Layer 2 of a small transformer language model trained on English Wikipedia (9 layers, counted from 0, width 128). Numbers have three digits each and are written without spaces.
In attention head 0, each number of a token's query is one row of weights dot the token's vector x. The head spreads its attention over the tokens so far by the softmax of query dot key.

Query weights of the head. A number n stands for (n - 500) times 0.00073.
q0: 493751533500661536357683355481372445413603569268480709464646474615695672374447464533541477437478545542595503489625415375577677605336299457700488323597581549431511552585408567547543404406809421631523376471405456474349496441516571410423522426663610660411538551619583456484337507586548533565188375638382509565633524541477403477321480779503717362500678425545395476438564318417388385483553
q1: 494432520546338513635392479409598644533385294566553554435413545415382378500454379586485570460454428536437519485535500515601456447733519542657646596538419434493491365453548497488450590523350516519472548372631356510425328500498487551423359639503591436418432516264306576654457659287420463563658530519548420424432494524525650435584422341421360616742563527559500458649473565676539675583505
q2: 430311476468414489437297570607519543467323767454249444461838550552514581439432604348402705534255543488476767575642269438456531356653596433699278522545448279567411601402638306470478483536593471698563525653445447679576485409448770519588340354389577508512374384376510930683556508599584565581219396545437525377319601455482608396566329526528413646259746500745557328705534536586763500683324
q3: 663339444405542296386613335544541504281588780252460561500665633466794739430625729459479352504657650555630462541475310361576602756592421526450385232584533417550384489448418316763358229467530452664508590678300539665485510548364639519629581494650694558524733577683548644490609419618634570503129453561168482429500702525450375564342360613423566395509561538588723589254721375618659504330368
q4: 702467420524562500373725427477487448413531574532265440570576598641670691538497504500510533487513530526815586529257401518575507534440509497448478405452626547448611529410511636529491372446447466341543288352523625640516652460604541469545619271706500534739513579551528493484517249458531511523357704481414466396583531465441462629421318631541503445496551317276819660566255574533512447450348
q5: 448310292643537585388431483577446650612260487563523378577567540422514740485336545449411485447407582404540511551634231419440477555441406458376522474553409495459563670396497367626492530422701345638456582490373631474614425553534644436449363445494585430553357587506589639616533528738500662596414454570456378347474573411568517565465372411577638497376458528497643388614603630380514394527592
q6: 473279275463432477576574632486497365406301613783496172451660420423514676298344656570390496635329620464469663570391299719368528183557462424325335531554504473421631622251617396424473503405652706190476558626425676628613799431403511738555445239572416508723343451542671578659717318615576415618360611237618590217226400271569608658544437638535388627395495531504575553673535571522575614623442
q7: 645229459370607331458530441497671572438557626414522636617696671531730611409530701467527504448538464428756535651402235423598579658456407548381473227521612470568418455474456421700432390541352527421631510622335627785673542504406572510667718483431411511591617520837363726391629410554656536559263457542307453489516624427529434497399387658436523318327414517454700595244617446464527683326520
q8: 570229506453430332356429453508599653574280550603497635542665611509452507503468433565503752543418544522661448550464380581582497491621635377540382532518444468455459503496568386580509558418589450551586466312463478592334293529632674585587386542365537391506308588409392741542326670507412584579417590482487406364434579393426676365437174359648474525555605385476662536694454585664535609636403
q9: 541573463405356435511590355606442731397423677218393546549586454468621590449370527416497528459392379319647561579348394448510521509405468540481446426427400474445510541594437459483471439572497379724506327364286533637578578454510575430386355410494599551497458466561567700628444382632576655652282252462402475417360655587462683397258494520471677452362579654594636435477518605497574528556464
q10: 697392559308529417244681374372495571287478618574350483572660388429648713532604753503518438464359412507708379559305326580550476610418468448450379447451563580612533628366518405361510305574650497551469445424388560545446805383574642578610546434597698539678537544366599616541562302482488368588404453474346503357399433349644633536279383743632469460279710454504635592516513389429570572490414
q11: 472391486654519609605428474424489451515650258730507413468204579365446243578500429554504514442667521655292497334474599515416398423393651762417487594442559581600669598517387613555640521485389605190507834484650462447756459425524389635482597555336413537386503487565517412440529656282286402362778587510521503489539327601551297500465717530437382448673437629338297473388462447469470726467590
q12: 345376628267505408456564493469457571295111686466392431623772255397521599345427744426505536379292594370484582602378284581546544607658406415433462525608514371384373645227508203152377531727645429681369443682268377520252661395444700672640430518645710505609364496582549934549550577686640395698216168413577475401342640462573879284531420598504629566193687410724491395689685496346769623743545
q13: 684180378476415352428602476737531388473326811552510286676557611457511670358371593559456627351453609494533484483564329338511558509516466626397512400665493424551567587319547430468515550583716416597610500710371579566551628438513665549665497460469474466555538500593772625388431601671372457606229354447409479520333547493515491529452416678443368538335630441593658424599554404386600386553494
q14: 540338350639380582450543451575469471528472683511415244582531458366623461418490594433250358406437666383641557597303369430485613630684407590337552449541432470541458497391567537536537591544570451451274444683305506676576705556481382559659564441639580524562542415603782659441746511652489413494283378447543430431223782486335562500474401484445576564373643409555670329522545552576613583343482
q15: 771667482536784589418487235623583556574784252570631535421319538591500505613535380527591618487416309664680399349437770514598539455186822492389391461379648668677745504500519590457664440437416585255722488212826618400750584619652442517647593436578454536644530621312421249349221318334350461470623808600443419509706297330590288790517681574458568423670350704177332549346364427313354500336453
q16: 546424482382493484290542454435558619309343724522351518476565461595654685359609557507486465430360534500666690512461289371488667575573359428566477420553525387478410642336503564523373536464805478869614559519524520427221500437719686408560413489735653561490409542424597672657489467558408450679395286500472410464447665478484582389414206451610395592414652358504773345582466532523651451482428
q17: 494765534569421541505410566538538547685599395527636506559434516587383391656441389472512567593652340608471457495419569609528325350366374576485536620383446579504488480691438531466474591420318474446414337531513654392466347486514400394417392433351448512436635590505537293566624491441481472459693664503506423590546330547430447626564661374461497470563349548403552575606405557543536371605535
q18: 514504525342367424533637476337500452405242791482410380673627542326596455492475595542436492469343727350714586592517256444390713616574203473427527428880513390436311420359524429464366585597688402847500511719309595486301526377469508527658643516565595385447484583406753592612612439655472342574208232383471250556308572358394554467447161651396579648191732313690767500539659447496652492575618
q19: 792356620338408463449563363620511639249140833576368424597655535550634778404487582554583535521353548491786664591541027402569578479430384450723361325563622474483495520344504387394364599690599398762605278701372602628377315451580687500587253394579561385531325630387543659652340288551458350742452435328526252335476505371528676399548250583527496677220697550570874701780744537548541301612500
q20: 461584539367234413469441448680436484388594704196208523471620666646605584553546450444399526488549586624483552456673471316493642461593488473544527457420398379513441520664580477479485508378751553662362410568414298551406455571310485515476466475579664624471706337531632641665529538618627394434190434623452589487472407537405414554545513381424633406431580420697487524546637432595569384565431
q21: 632589554290546558531567458503517549454526643359553541538523512349474541542592572675562308443686453441647362543578531222514638751325343485546500376572529571495358531596476487589462503535533474801422413612555594407352408550638594455469561551468514490434582448402746331575576373563723410543527365425390445598640400441595429442472532675475607414284308464569617698432619526356395349532615
q22: 481691506593509557554456577577421520660396607469529506433500352439456342388282369568400442553316624512395714475674517518461457379590407511472519641500437517419563487462574369347511633530624572437593537646432424444528456634305281445500424459410460530611424433508634418545424382503555314393550511422707462494401401277393525564716614544508578648481555514531530427544486591484468482624683
q23: 508747511370538649318544430481410285504814553359627600449345398572534548621526560556485500535563558529441448437330823353397590531475569521350564496375549570682563371608466500416630440470555540246391277256504242519673788672491380524514779500644458606595762399427394430309522356519531476453417632577515618694564508619552375429413704483481409336720629476308432595292277460484358375463372
q24: 530320380539260433558531557558497477427243768356290399542607521529598521377550483457496515412474659337710599573540211370345759514561204493589496407657390417479187459491572394550321589524500369833458545692429570524347398500481500547543378467460739460343478634569731711646519578629645445638293328420481295328316654456394682466398267507366574669306631489734734361649649486639571565473627
q25: 470303468317692409270746413434606523409541670462508579704646603641765730423516724572382398418455473376694526574427325438544523666418574408611311215493584533540601524301547472625405163444747475594508651526263489648529664508529769574578557500596717598563481713440557654467441504537503409611276561638273630422573653447458385576256261644455525362555643303409593427389610276620558630282367
q26: 523755593571570562478314500494421365440756496454377679504500570547422589551636391331673606581672360573443365463518693507615417430525570510786484457257460462637538412755358736570583424460251549439602322189636527525539307564638397406404562558410459529440486604473372321466475591385448777603794569669532431622604471759639372469539555437457458396664342648373313484436390441562369408443411
q27: 620392442456673408373503458549581547534690404531567516535411439515571462510471388526523436515378456516560421555382680534518434527392671590275506430436500511510675427511484559587616341467452556220573489266552577542717739631582458560630657414509316573637519573679539360352423310517508591372410696536420612600702464527566264728418645608559541403562440597218520524300383556409406564339457
q28: 349587542591285500537527455416430388380472500418333658489575733622598604563585437315381534435631553526507453434516424532662552600534378464800532437482320510550345483603438539354582575375606451665386521373438482540278302408585525395316335656561676579253419475428413676727404809616304638500525321584435419468434661679333666140519217328450531489570729420745406259731467444784535473554350
q29: 652282507435399277563556538547491482512325875389552197533531488342491435366474569613569385415500632350649394558412309524504584514611263681332613427599481416440384536294544359455351599580464531610544500826315643562424571407515493525665690543503509384544608538648805546544612445664745382535308344309507521488294592407563570503452515622484500543177574398570799528539676609260723440444613
q30: 352831357572446518479197674570394500716566356568437592318272416537242204708608335424484547511651426558156391507598739483434314400539411400641642843538411520466436483658450500578541575730281511558555585399610435217347430381510374474334397662441427533315515409507443212373377672450453608490875508583634620615393508739584575378672638318545402531686509448355386522429370533565438417568532
q31: 259617297671435586503402551576525510598402273530714469375328448520383462554507435574399528625688527609524450351439613639535490435469471490384516588447468564570511629582353592636532524259400522271579484265645333336634364451428428546294443484442488493462309618414233477484455445413355709358612831477628650648674322554488628485408682363639316463827431415387450539539285513519417483521435

Each question shows a short text with each token's key, already scaled and adjusted for position as the last token sees it. A number n stands for (n - 500) times 0.0028.

Then comes the last token's vector x. A number n stands for (n - 500) times 0.016.

0 " Diego": 695334784740710737723756695770718176863723787127808292892825633707345258874747204426724812236242
1 ",": 693330793818732706677778749761774158870750797100826263880842675709276290911805216427755830219232
2 " CA": 718346753790712653725772706756773168898715766144846272863858635690278235877792224427749815212193
3 " |": 693340751801727677710775709771748150892734832085800278872849657694322320894774216429721860239247
4 "\n": 671388748739698692690687737739746177876717778098813325856869648687337288867748224353817795286289
x: 488519526484444495429580324518503571498488455509536488494530367453522528455496556521504451464500516514445490155473524507577535500507449562443487918487406614477572530441515456551493576512493495496486445575429481463387590445518472476357513430495538516480541523513589491607581469535518514469500447468543545466500480521540523474462548509537460438519525479511492504524459497464543536542483
To which token does the last token give the most attention? 4 "\n"

0 "T": 679328809724705708745736694750712167866729769131797298884847638697359269876730209410710817245237
1 " |": 683337768801729668693779711763749151879728820117793280857850643691330317886769233441702833236242
2 "\n": 664385769739696683679691744733747177872713770108806326851872640684340277867746237357808779286279
3 "|": 675339753791721647763755686739758191863743810124798298851860672692355313883766215412681862245261
4 " December": 662397751779712723716746722754768246850759797167821281847835618655297263844784214410771833237271
x: 485501590485454520538497375477497500442500403531613555520453514461451489525546602583500448453553584496426425180481526534610521491501449456449443860510397562523556550404507459508573664514492488500443532549433491479381614440488513482362433492501588473517480507542606478602514508483501480456481475474564575428491482522478500476514542384522451428497485518552520444487507500511461535512519
Which token does the last token look at most, and with what share of its attention? 2 "\n", with about 60%

0 " CA": 695332799734706699736748683765725165877712792107812292899847641705344256885741207407729819241215
1 " |": 684337772808728677703785714765749144886734827095796279868862652696323307897776228433706850235238
2 "\n": 666384768745697690682696741735749171876716777100811323857881643691334271873752233355808793282277
3 "|": 679338756796720657764759688744757185866746814113800298857867678696347305888773215412682871243256
4 " January": 659384736785731731735749732740781230864760785143828285870842597688300259850792208406756843247267
x: 457488588482449533516479363494481538440509393507600561528427482523526534538520578602500464433561567525439395153476547533576509491513417458435454851500411558518558531413495476515577653529484484481477527554420472445425607446484516487395423495504586482527511524540603481619534501487493479484496474472561572411474482514476512479502550374541460444470497536543509433492511490519477505517497
Which token does the last token look at most, and with what share of its attention? 2 "\n", with about 60%

0 " |": 676336793728698696722739672757707166872704797096781306877827642699374293866722214410703813266249
1 "\n": 651390761736688686674684731723739185865707770115798333842872635683344275860743240354802776290287
2 "Ex": 674333718774695727687737689757722208790717769178775339809892661710312220880771246406750838236273
3 "hi": 657363703771711739778761654695755255831762735196799304848914586732324208855766197368699826228285
4 "bit": 635385784809708688735747734684745252796770777172813287801872663667302244855769257385726864238277
x: 522527649476443556516550348501477522494468459507624416482407493472534387540509549518451407501570516546470479239481483471580542543524476541461504792465394501551558512429492458551626717586438454511492535511474498490403635362563491447327459510507587463474473518438632489616533531460518486499537517473496485442478511494438498485453544452540484461461481522495465550535459497421499510501547
Which token does the last token look at most, and with what share of its attention? 1 "\n", with about 50%

0 " CA": 695332799734706699736748683765725165877712792107812292899847641705344256885741207407729819241215
1 " |": 684337772808728677703785714765749144886734827095796279868862652696323307897776228433706850235238
2 "\n": 666384768745697690682696741735749171876716777100811323857881643691334271873752233355808793282277
3 "|": 679338756796720657764759688744757185866746814113800298857867678696347305888773215412682871243256
4 " December": 664395756782713728717748722757770241857762800159823279852840620658292259846789211409773839235268
x: 484500590487449520538501373484500500440500399531621550518448516460453487530548608583499452447554587498428427173477532537610521492501453459446444854507397561521560545405505463508577656516488488494447534551433490476377613439491512485363436491504587471525482506541611476600510506484501479456480472473562573433489480518483498478512547388521446427497485521546523446487509502511461533513519
To which token does the last token give the most attention? 2 "\n"

0 " Ir": 705322792747719728688761702776722148843736778147814277904869662722337267898751225417741815223224
1 "vin": 705319768844767740673823758787801172845772791186833252867935609745264281899833241439710825177231
2 "e": 696319748816735712725811755764757156859762779133821271901910667745286215929794224421752869160226
3 " |": 689336760802729681713779719771756147904742823098807269875856644697322305896779213427723853228240
4 " W": 715353779777686694664770736767751191885770747139828271860868662705288297893786239385795821233248
x: 467521555547470554516504337527489479461481408547513475514486458396444493594480638541526437451506509511474507181498474524603535467518403565456486796469367596449576571423504435504530723547512492490468526571468479503399574469481485519368469438454583495550548513491588555592514507494511537478505513444386494442511520553494507468539524394576468371509506477512520499543469501493446558497493
To which token does the last token give the most attention? 4 " W"

0 " \"": 643359799677673712806695678735687187897705793067766327888823616671407246871677171368692829274256
1 "ne": 666331692799708764729800694737729212809753781163787284846867599747305210887787200428711849180262
2 "uro": 670326744796725696720770669696743257827793772176801304857866616711311225847773209395707816208226
3 "-": 706324711775707675713746656756754185871761783124803306890866636731335289907761206396685890234247
4 "\"": 564414775687623741906661704692692236933725784046748356824821569641407180831657126325642882295301
x: 507498592508477498488569284533473516479510490464527490539465504492581489505474471562482497432489551501459488191450584504601512503555394515520524855438378567428533476507538475534555709495484461555446498477433480493328571444515423470349517515533593500458526524520587457619517552511505521508491434477572514472482567486431480485502512464510496418511471494487441496514499560481515515504493
Which token does the last token look at most, and with what share of its attention? 4 "\"", with about 50%

0 "\"": 617373807670640721797681672717665211889696771063755340857801602665412227838662180359670822301279
1 " as": 634345719751735714710719724723734174824718787193764321833833614671320254856745203447722795210264
2 " in": 645353753769679742683740701725736225851719781122780313818804620647302255865749240412779796253294
3 " \"": 595408766664649712891661722706688226943725804046742341862829599615429227869651122332694861274288
4 "ne": 655349667776693758729773690736723227818743774148771304838847604740320222872760183415716854200287
x: 488492634487480474476496255438499509482537434529496479531417507516539497536466536613508456423487555553426457140469570471520552489539436555495472841462426498491588531404492561503585741532482515528488548574427502480435522390552439462407481504507553406463474509495554503592529570481467498485526464491496501519500488494492491469530532521476456470473511513494461520515506514442564526553521
To which token does the last token give the most attention? 3 " \""

0 "vin": 699317798757729740712770711784735155865740801119817280909876638732337275897760207415719825224227
1 "e": 698317750818734712718813756763754158852766779143823270900913665747285217926793231426746867159219
2 " |": 691336762804726687705786729770757146900744821105805270869859643700319302894781221432722850227238
3 " W": 717347781779690694668775735770754190887771750148827268862872659707287298890788238394783823227238
4 " 72": 724302718815738667670805691782796171903739801130820261879836630740259338874826229431743827214212
x: 439505469490429470546496329558495566467475410509459500439485476510541554503467577560551441406494543551476540176478545563563526514596368548474451816518385584469648553421489473519556712558505480481506478561413506496439538448512427523376489494452558426485507496525553571595495512470498487459531485515484552452484453524497545484498476422530450417486488501534490486554396504459502535561553
Which token does the last token look at most, and with what share of its attention? 0 "vin", with about 40%

0 "ing": 695316795751730716721770696766716157841741817122811289911855662718334266904744220418736835219226
1 " industrial": 743323753838781664624836725755781178765743771242846263886891645757243295908809314439734805192229
2 " land": 733317726814752678647826670780774199792776830205807277840857681728251303901808290441771851190198
3 ".": 687344779787703724749745697774744201887759812121799288812798678651312339854773246408787803241268
4 " An": 729323688797730709595783711775751167764736753259844301838865700775305345868767306421762788208265
x: 497542422412414503464512311548487450471461465548484528544493480511524512554408583589478562535528467482445456129448471435534467490501443522483518839518472482522527601444504479542533705513506551469533488530407505503444592416481477487384500457456595521472527478531558494645508515488511529476540468490506538479445464601472521517437543483534358446541534510529482513592514479494555502498481
To which token does the last token give the most attention? 3 "."

0 "ion": 690335789731708723730752695758704176851728785117811297903852628723348250891731213394730824236248
1 "\n": 672369770761704689666711745747760177875735789122815307864876637694316271878768244379809802259260
2 "|": 680335757795721656761765690745760188873749815131807285856868665696351308887770220419673873237251
3 " November": 677374762786719746722757712765783233855757810178828278856835610677289284842804204439724840224262
4 " 9": 689347768802695656675763730756767168938741796069815282891837678714292319883779238382796868240246
x: 510518507495445494501492365554514557492484438524525459459446486503454535546449613563498492460494524570476504118448529524530490510561389537467475838508335550495612505423587405550611698531503465501488548512377496471436611442512466479377443464483562506515545540552584517576517498447466516454518477493464552472493437513474510512475472455525484452485483525527514510511413514490486514519536
To which token does the last token give the most attention? 1 "\n"

0 " the": 711311781761739717718770675774730150840739807147822283899849679728336300889752227435731824221228
1 " bra": 726314709821751716660827693784748169833779825171825240857896662773265306917811235432799848167211
2 "in": 705308721810739726682795688747767206840770802142822263882866633713268263881799211439758833176213
3 " through": 693320752820771703696785729772791167842768849160837265871835665667260329899799225453793832198237
4 " the": 724326741815762674692792699766771172813780796191838281862863715720295314896775242446759840203252
x: 521488505462430518509531354525516525450478464538471442481469473488512513561442619574523513494516545496444481195432506409547525454510440504511483953501410483490543518394520477569496607496508508495480496564425462467407592447461483513355471510485565497463552527520563497618536504563522505517481482523521515466475559553485533518427505398534393476502546515489480518562496531434482554531479
Which two tokens does the last token look at most, in order? 0 " the", 3 " through"

0 " industrial": 719318778754740704687769682770727163817724789158818288907848647735325293888751251423725809233233
1 " under": 704286737806791699723775640774784190815760875221823278866838680684280359875808239469717822202171
2 "ta": 719315702831758743709831685773780199819779815205838242858913623782260243901834217433762837141236
3 "king": 672331720814768706717810765735772185814782832235809274875885628702253245900806243446749874158232
4 "s": 691358737819728689712793725759777199863736806164828242862866668707269267909817222404792822179216
x: 474482570462446462532499277510504516453466464504549433534477513458533450497468551517449456505467490483425494218451570507577508552559482538486511896479383466503609569409530470526504678541505438507520524603432487507363596411467485496373431480484530481499487505497538525598524578528536492476521455484428528452546503524534534494482562452506503426487547485520456520530524549447601511519480
To which token does the last token give the most attention? 4 "s"

0 " December": 691338799741713719729746680768727178867730803119816281901835637696345275874753210413735826245231
1 " 21": 709314778832718682647804685782768169918754824073823258904853673735269310894797246392782853219194
2 ",": 694329799821734710680785753769786160871759804105823261881841685710275293916817202427763837217225
3 " 2009": 678349777793734695739747747746777196887737838120829267876845630669311290871800173410741849239253
4 "*": 671370770776696685693764714792765177917761842067812272860878651721293274895800191383798874221194
x: 469517546485472509560560339502452494460448396519508464526455492462532519515461550507496457458463580495463521171499523554536527532568419524454549838480352588441595534412470446505506706469521462481449494551461459474387581444464513479320515461500566462511491567498627514645510535449506463472519494475486512469527473519524510524440488469535519454526524458532468475574474572505556541515530
To which token does the last token give the most attention? 4 "*"

0 " are": 697332762740722713705747688779721156854724806147793285873835668708333309873743222420743810227240
1 " such": 736337781821765668624802736754779174838776789205836254884857680682240299875793248443800814190237
2 " things": 677363785808728655752770753718779202868780824151808251851846685663290265887799207403771848208229
3 ".": 689347775787712702750732692768746199890761810127796284815807683651311341853766230408783802239277
4 " Both": 701350750787721643610781763753749200825767758185785295874829699680275304877760250434782840218260
x: 440470504472435513496550317527518565468432471588533456514455427421479516557512568551517462455492618550416488182430541459495519461503443553542502879498420490581558499431505454545483664533509525451518519539428468521419640492462507492357415526507577531525570491490575522611473546508464487544500480486424518455504478500489532504526515470527391437530566509486487526466499488458441513501542
To which token does the last token give the most attention? 3 "."